Layer 4 of a small transformer language model trained on English Wikipedia (8 layers, counted from 0, width 128).
A neuron's activation on a vector x is SiLU(gate . x) times (in . x), where the dot is the dot product.
The model reads these tokens: "id" "ae" ")." "\"" "). " "F" "ollow" "ing " "the " "comple"

The vector x that enters this layer's MLP at each token. A number n stands for (n - 500) times 0.011.
0 "id": 592,401,342,563,444,522,545,573,530,646,356,485,441,446,505,456,525,500,413,598,675,445,453,550,390,659,402,609,266,575,564,486,596,506,586,544,563,544,409,548,451,446,492,581,600,439,623,545,653,478,521,445,388,396,679,481,586,502,528,519,456,406,500,592,637,457,377,663,464,491,533,429,585,636,482,479,537,556,553,559,648,505,424,497,557,689,477,591,480,436,416,462,556,507,523,522,487,522,688,485,522,491,439,558,532,512,593,536,306,572,402,361,488,404,597,576,357,595,356,565,536,415,630,511,481,293,532,585
1 "ae": 695,450,491,490,482,428,530,635,569,505,449,434,427,542,503,529,395,402,548,587,693,494,369,488,417,509,468,426,326,469,563,384,559,641,554,403,482,596,381,567,492,475,446,575,563,402,533,482,572,488,371,494,347,418,609,559,573,607,547,443,571,569,415,553,604,592,361,637,536,397,459,421,540,838,458,471,472,568,465,666,517,615,431,549,547,528,561,604,524,496,596,585,446,541,579,551,538,291,596,578,577,465,463,605,422,441,633,607,374,368,405,512,426,496,620,528,365,565,225,468,704,479,567,472,490,332,510,543
2 ").": 613,602,477,579,507,345,539,579,614,600,548,412,362,600,517,642,416,481,314,569,641,489,517,482,358,255,418,487,568,514,540,450,555,578,519,514,522,507,558,484,404,412,428,516,600,451,422,461,457,507,517,611,413,204,531,499,430,514,493,568,495,634,386,543,533,554,524,523,489,418,513,517,431,607,573,281,469,384,539,544,448,670,600,525,523,563,447,511,409,560,644,480,489,546,523,682,495,506,558,463,470,501,409,400,507,525,541,523,390,382,517,439,502,400,507,467,541,369,237,581,635,643,512,443,411,499,582,528
3 "\"": 492,466,487,447,392,447,563,478,588,718,404,390,329,625,420,626,398,478,162,633,769,486,519,531,376,398,535,445,531,514,516,468,487,545,386,438,535,580,484,385,550,394,492,603,548,506,510,551,494,392,461,631,512,348,655,374,414,542,503,544,485,549,423,562,570,579,519,495,519,282,505,486,412,570,560,357,531,549,452,425,453,609,466,432,461,531,532,394,475,493,570,579,506,519,592,539,568,521,584,593,446,480,395,463,523,555,381,606,460,321,331,428,400,301,361,403,432,506,195,612,677,667,475,548,430,383,518,522
4 "). ": 592,578,500,504,450,503,463,516,527,548,607,475,567,547,534,552,499,480,451,539,574,512,474,494,445,322,544,436,551,499,463,459,605,475,399,384,564,539,524,350,474,518,516,552,586,456,473,447,512,562,629,734,413,330,534,470,515,486,491,503,363,633,571,546,501,563,401,456,420,387,540,506,442,584,657,307,491,496,558,483,490,613,506,497,447,530,456,491,363,604,601,401,431,392,412,576,506,587,573,442,484,398,493,413,550,485,654,592,463,251,508,577,522,377,374,582,444,450,327,714,550,774,467,440,422,541,499,547
5 "F": 495,541,515,566,476,467,531,397,572,594,482,524,551,481,439,529,370,451,460,543,412,431,490,419,430,579,430,584,583,532,519,532,554,483,518,609,451,527,664,585,445,444,614,477,489,477,574,582,563,512,550,616,488,397,592,605,438,484,650,485,581,598,685,560,429,616,547,722,534,408,483,580,490,470,731,327,549,560,369,483,533,532,552,489,448,529,540,569,517,421,452,526,583,470,548,522,481,431,585,388,560,468,504,606,601,576,519,505,534,530,380,564,490,432,363,599,480,493,462,462,813,590,487,422,472,466,435,606
6 "ollow": 570,438,392,491,507,540,394,405,795,487,445,574,529,249,599,485,667,549,671,510,732,614,592,500,509,448,498,479,346,501,357,445,528,583,370,438,573,570,455,627,474,465,476,529,596,581,488,542,457,577,385,590,432,322,502,464,483,501,640,445,331,614,522,400,466,579,667,541,513,506,416,479,523,434,418,295,521,567,292,387,586,553,297,646,449,770,467,510,416,554,472,490,615,500,544,557,590,599,591,434,377,552,518,431,602,497,472,619,461,450,490,445,552,183,406,496,404,489,339,613,603,552,565,461,483,545,479,448
7 "ing ": 543,437,410,417,544,440,435,453,646,474,454,542,453,440,555,510,524,506,464,628,488,448,496,434,444,390,462,553,550,451,412,428,473,617,503,598,694,593,402,562,404,541,480,506,502,494,481,515,533,433,576,424,505,370,472,570,429,509,492,523,456,501,354,389,453,662,449,523,500,513,474,477,471,546,758,426,480,398,469,484,441,499,372,491,446,565,407,476,510,499,495,474,395,428,471,499,495,588,544,510,493,546,551,416,541,517,523,562,531,133,417,480,420,361,422,434,549,502,480,490,606,565,507,578,567,456,481,541
8 "the ": 527,460,455,547,527,510,463,514,489,523,475,565,527,464,549,465,532,514,453,589,552,503,462,458,440,426,465,578,476,445,555,509,503,541,390,497,562,459,503,466,524,482,490,549,486,652,532,553,540,456,640,472,493,355,496,492,394,545,506,449,469,365,523,491,509,500,568,477,501,542,650,511,482,535,990,481,436,479,442,451,568,359,300,532,414,400,531,480,434,494,567,492,481,565,374,520,456,539,481,419,552,478,507,738,549,492,397,490,478,432,469,492,458,451,381,498,538,487,470,442,487,573,476,570,483,458,497,396
9 "comple": 480,511,447,561,518,399,449,468,599,633,590,421,552,514,577,376,649,382,588,456,524,494,522,518,469,442,406,482,458,263,579,552,517,527,572,369,427,730,498,676,596,446,424,575,420,610,416,288,499,568,563,556,441,427,425,719,622,465,529,481,376,712,438,489,492,411,395,559,434,464,357,587,348,578,613,511,497,350,505,645,680,501,393,521,467,461,471,441,455,495,563,435,354,475,514,542,524,539,539,524,475,379,609,468,470,494,614,607,635,503,701,387,445,480,549,515,329,504,488,450,680,563,409,395,446,249,624,568

Each question shows the input weights of one neuron of the MLP. A number n stands for (n - 500) times 0.00062.

n103 gate: 577,404,340,472,370,574,497,406,472,460,436,606,539,506,805,391,333,594,362,439,436,361,393,592,488,532,609,449,585,412,500,363,572,468,644,442,185,491,479,497,434,574,523,551,479,485,506,648,527,488,668,440,377,543,562,463,605,478,387,552,419,416,310,360,584,500,623,503,564,740,624,426,447,625,580,414,424,603,442,572,606,488,349,443,612,455,430,542,319,598,509,430,441,665,471,615,436,737,364,462,541,468,679,368,442,588,415,318,569,442,560,484,364,763,535,509,347,460,363,485,646,421,606,571,487,463,506,456
n103 in: 647,415,695,434,521,544,547,526,407,485,567,446,428,564,401,576,632,470,457,406,733,512,424,340,390,560,488,521,483,590,580,397,557,598,549,474,689,491,441,440,598,376,290,635,466,523,517,477,651,332,500,514,443,431,405,595,430,521,407,567,456,652,484,375,557,618,293,516,532,410,580,550,349,409,423,412,464,221,437,531,318,463,503,430,358,491,445,645,548,488,471,479,518,358,703,509,407,573,463,463,422,545,370,505,509,542,576,511,640,490,494,633,384,358,256,375,491,546,506,579,586,692,430,505,575,666,400,396
On which token does it fire most, and how strongly? 7 "ing ", at about 0.45

n88 gate: 523,475,621,662,465,375,566,454,590,506,574,316,358,523,339,347,585,478,458,553,352,323,587,400,530,471,405,461,593,531,594,474,494,618,510,609,464,509,275,583,490,478,388,674,592,215,482,656,581,430,655,427,482,456,598,472,448,247,433,481,626,630,480,448,604,480,695,595,698,473,454,381,185,587,624,627,352,402,571,393,534,515,493,426,528,533,510,530,392,622,447,448,222,532,556,399,522,397,515,299,471,561,393,409,500,622,517,649,446,459,374,500,528,580,448,665,535,379,587,584,478,551,488,451,417,557,592,459
n88 in: 521,442,606,650,699,564,578,523,556,640,706,345,543,386,529,508,584,491,603,575,694,559,388,527,469,483,532,342,554,463,566,440,579,618,672,535,534,509,467,447,482,602,318,511,610,449,610,477,514,463,602,506,610,375,550,401,365,431,465,552,631,754,540,523,624,452,470,547,483,369,565,584,363,432,559,466,470,620,506,573,653,644,479,357,555,527,378,643,344,500,433,500,342,479,442,564,512,561,440,414,589,524,212,455,587,266,572,574,568,502,434,459,494,372,518,527,397,360,667,465,424,491,475,572,518,433,661,503
On which token does it fire most, and how strongly? 2 ").", at about 1.6

n57 gate: 519,427,426,509,578,651,476,444,435,563,482,589,429,441,431,497,415,463,541,482,469,531,359,587,529,637,628,519,676,479,359,650,538,323,305,437,360,404,480,553,623,354,582,402,500,464,479,684,491,635,396,444,644,682,479,323,465,550,528,479,503,506,478,560,512,442,568,514,506,546,361,639,625,432,365,471,373,384,503,312,527,535,645,400,442,387,453,395,568,545,249,376,405,556,481,400,668,624,533,503,568,559,512,566,424,345,648,339,589,468,509,610,679,394,597,410,592,530,775,596,448,590,396,288,423,463,397,585
n57 in: 438,536,442,524,521,545,494,500,512,429,556,397,376,509,571,466,686,598,522,563,475,629,556,617,374,365,524,552,450,420,395,522,692,559,584,407,569,550,454,534,609,587,424,655,354,333,334,545,358,369,529,628,297,214,620,431,531,438,351,385,533,413,443,488,334,418,372,591,571,445,676,491,370,522,510,618,583,373,485,541,415,477,369,562,356,525,192,596,579,491,428,445,449,441,469,476,545,404,524,368,463,509,554,508,621,571,442,745,536,618,318,394,497,614,367,458,567,462,398,455,464,436,414,461,655,515,511,530
It fires most on token 5 "F"

n231 gate: 550,581,515,482,491,584,636,373,568,497,497,585,500,528,583,373,509,319,409,515,469,413,434,441,460,449,351,295,566,566,458,403,427,462,522,551,624,485,563,460,549,527,259,591,582,488,447,521,255,544,506,479,406,525,585,375,419,372,494,575,182,477,468,491,435,632,229,484,423,682,571,476,637,426,518,279,435,393,373,309,559,532,509,590,285,431,500,448,491,668,446,556,457,550,468,476,437,452,423,323,448,481,452,514,472,365,500,494,616,525,516,606,301,460,278,614,543,580,621,464,257,531,503,525,574,670,469,442
n231 in: 660,539,497,457,480,461,503,563,663,494,566,441,558,428,461,487,539,374,485,617,445,623,381,578,454,481,666,385,414,680,461,454,538,535,421,486,774,356,578,523,599,539,316,705,465,519,465,606,475,595,444,462,191,508,494,508,491,735,494,658,461,442,562,492,323,577,549,575,514,452,514,520,531,417,486,430,391,463,288,530,514,519,517,402,298,494,448,338,500,575,405,512,531,704,415,582,389,545,544,395,540,465,626,579,523,529,557,457,574,507,319,627,533,471,358,505,565,536,578,492,539,614,503,598,537,618,534,520
It fires most on token 4 "). "

n156 gate: 790,549,534,509,525,408,350,674,553,467,572,351,452,560,545,535,488,466,260,509,415,271,388,339,529,484,593,462,630,406,519,541,402,333,404,680,371,476,576,604,565,448,575,632,509,428,577,647,451,649,526,488,491,474,352,583,541,560,463,545,297,385,373,461,643,408,409,396,554,609,701,472,503,516,420,346,396,438,527,366,635,443,554,513,734,484,472,485,425,552,424,453,509,320,439,352,673,558,494,450,594,298,608,469,586,497,399,340,307,435,349,457,398,610,532,375,550,548,358,491,651,425,497,489,484,401,433,481
n156 in: 657,533,539,722,612,325,370,552,403,550,602,563,456,482,368,477,666,421,528,482,619,457,740,543,602,366,512,332,655,626,417,583,710,497,512,479,522,500,574,467,347,515,589,390,549,477,535,592,430,632,511,546,606,381,554,479,595,402,620,652,527,584,506,605,428,492,337,354,538,438,517,805,437,434,453,509,473,368,517,555,369,514,482,463,506,358,387,374,617,627,530,442,563,384,481,259,573,317,387,543,533,399,500,441,386,508,565,604,440,454,683,569,573,497,414,588,599,392,592,512,557,588,517,418,554,485,567,399
On which three tokens does it fire most, strongest first? 2 ").", 4 "). ", 6 "ollow"

n20 gate: 341,433,471,358,405,567,608,484,442,724,500,584,628,595,550,418,283,623,586,519,526,418,541,686,591,527,217,434,629,538,587,516,395,577,470,633,557,629,655,441,719,564,440,606,478,556,509,691,443,457,430,224,522,467,548,426,556,487,539,409,510,527,378,704,540,555,542,452,531,405,432,455,359,527,484,543,559,542,403,478,453,690,341,470,324,596,513,448,468,671,484,490,372,398,580,535,415,538,203,479,559,474,478,642,434,585,535,421,277,670,651,442,456,611,599,630,342,346,405,646,532,520,391,564,435,468,479,667
n20 in: 526,461,551,355,463,428,335,570,416,587,565,506,562,477,505,376,632,497,543,599,420,299,560,585,386,502,564,514,522,585,481,511,441,445,411,508,561,424,434,237,542,434,477,438,470,508,476,673,473,479,511,269,556,528,550,533,471,380,508,462,442,562,406,454,411,445,494,470,473,484,637,304,592,705,519,340,345,536,532,666,449,516,494,338,517,586,534,500,584,349,442,528,447,489,442,384,451,497,535,471,520,605,475,663,420,471,520,358,780,658,452,444,543,591,457,403,455,623,406,585,697,339,468,515,444,594,422,414
It fires most on token 6 "ollow"

n22 gate: 500,461,346,492,322,687,598,612,534,503,423,424,585,226,445,594,508,534,456,658,408,460,641,672,548,507,401,560,321,506,493,379,608,625,602,425,523,323,503,677,226,514,358,530,484,560,503,458,564,459,439,503,435,573,612,520,454,596,622,475,545,521,648,450,389,408,471,612,541,390,475,425,489,509,404,554,597,424,621,413,555,585,547,687,506,564,431,497,373,461,464,408,599,546,477,674,420,617,637,409,620,448,469,482,349,442,569,500,367,507,592,508,429,618,373,505,543,434,514,633,427,440,561,508,446,469,416,387
n22 in: 477,626,388,558,539,536,588,420,645,717,325,403,505,429,543,597,360,553,686,473,446,371,527,539,613,470,635,531,578,505,389,554,471,477,443,702,549,576,568,517,525,442,567,473,625,404,521,344,516,457,625,524,635,521,550,597,421,438,567,541,489,415,480,443,564,595,413,478,376,560,548,451,489,625,525,614,365,489,457,457,387,578,623,590,459,583,655,463,469,394,377,674,453,280,546,274,562,475,460,652,539,666,511,498,597,690,452,451,522,401,497,464,417,345,477,616,533,484,545,470,494,506,466,452,608,685,541,563
It fires most on token 9 "comple"

n114 gate: 455,529,579,468,503,514,511,365,503,333,387,491,407,607,480,426,497,450,452,474,465,403,565,376,547,493,488,411,460,511,513,657,428,497,539,509,407,565,404,553,416,465,532,556,553,371,553,686,602,609,399,508,608,481,659,682,559,509,515,520,506,387,476,576,609,518,591,341,463,569,480,187,488,308,490,616,332,465,585,391,463,444,667,447,529,554,618,525,369,594,517,577,474,589,317,373,537,514,368,544,415,358,727,510,461,544,429,323,360,429,671,358,472,394,429,476,622,579,450,625,673,568,566,629,424,483,332,624
n114 in: 465,531,592,420,610,350,559,528,621,427,391,520,514,480,371,530,486,543,391,531,404,462,318,328,527,534,666,392,458,654,415,632,503,388,479,486,247,551,343,509,575,560,625,506,461,566,698,503,581,638,468,503,470,479,585,763,570,500,465,564,509,535,308,651,519,523,529,439,472,511,500,282,588,428,469,604,410,491,439,552,603,547,583,555,617,494,442,538,434,540,412,614,523,459,307,565,548,542,414,514,616,395,634,513,482,707,432,454,491,502,620,440,564,291,471,427,632,522,532,404,597,520,600,677,560,329,422,577
It fires most on token 4 "). "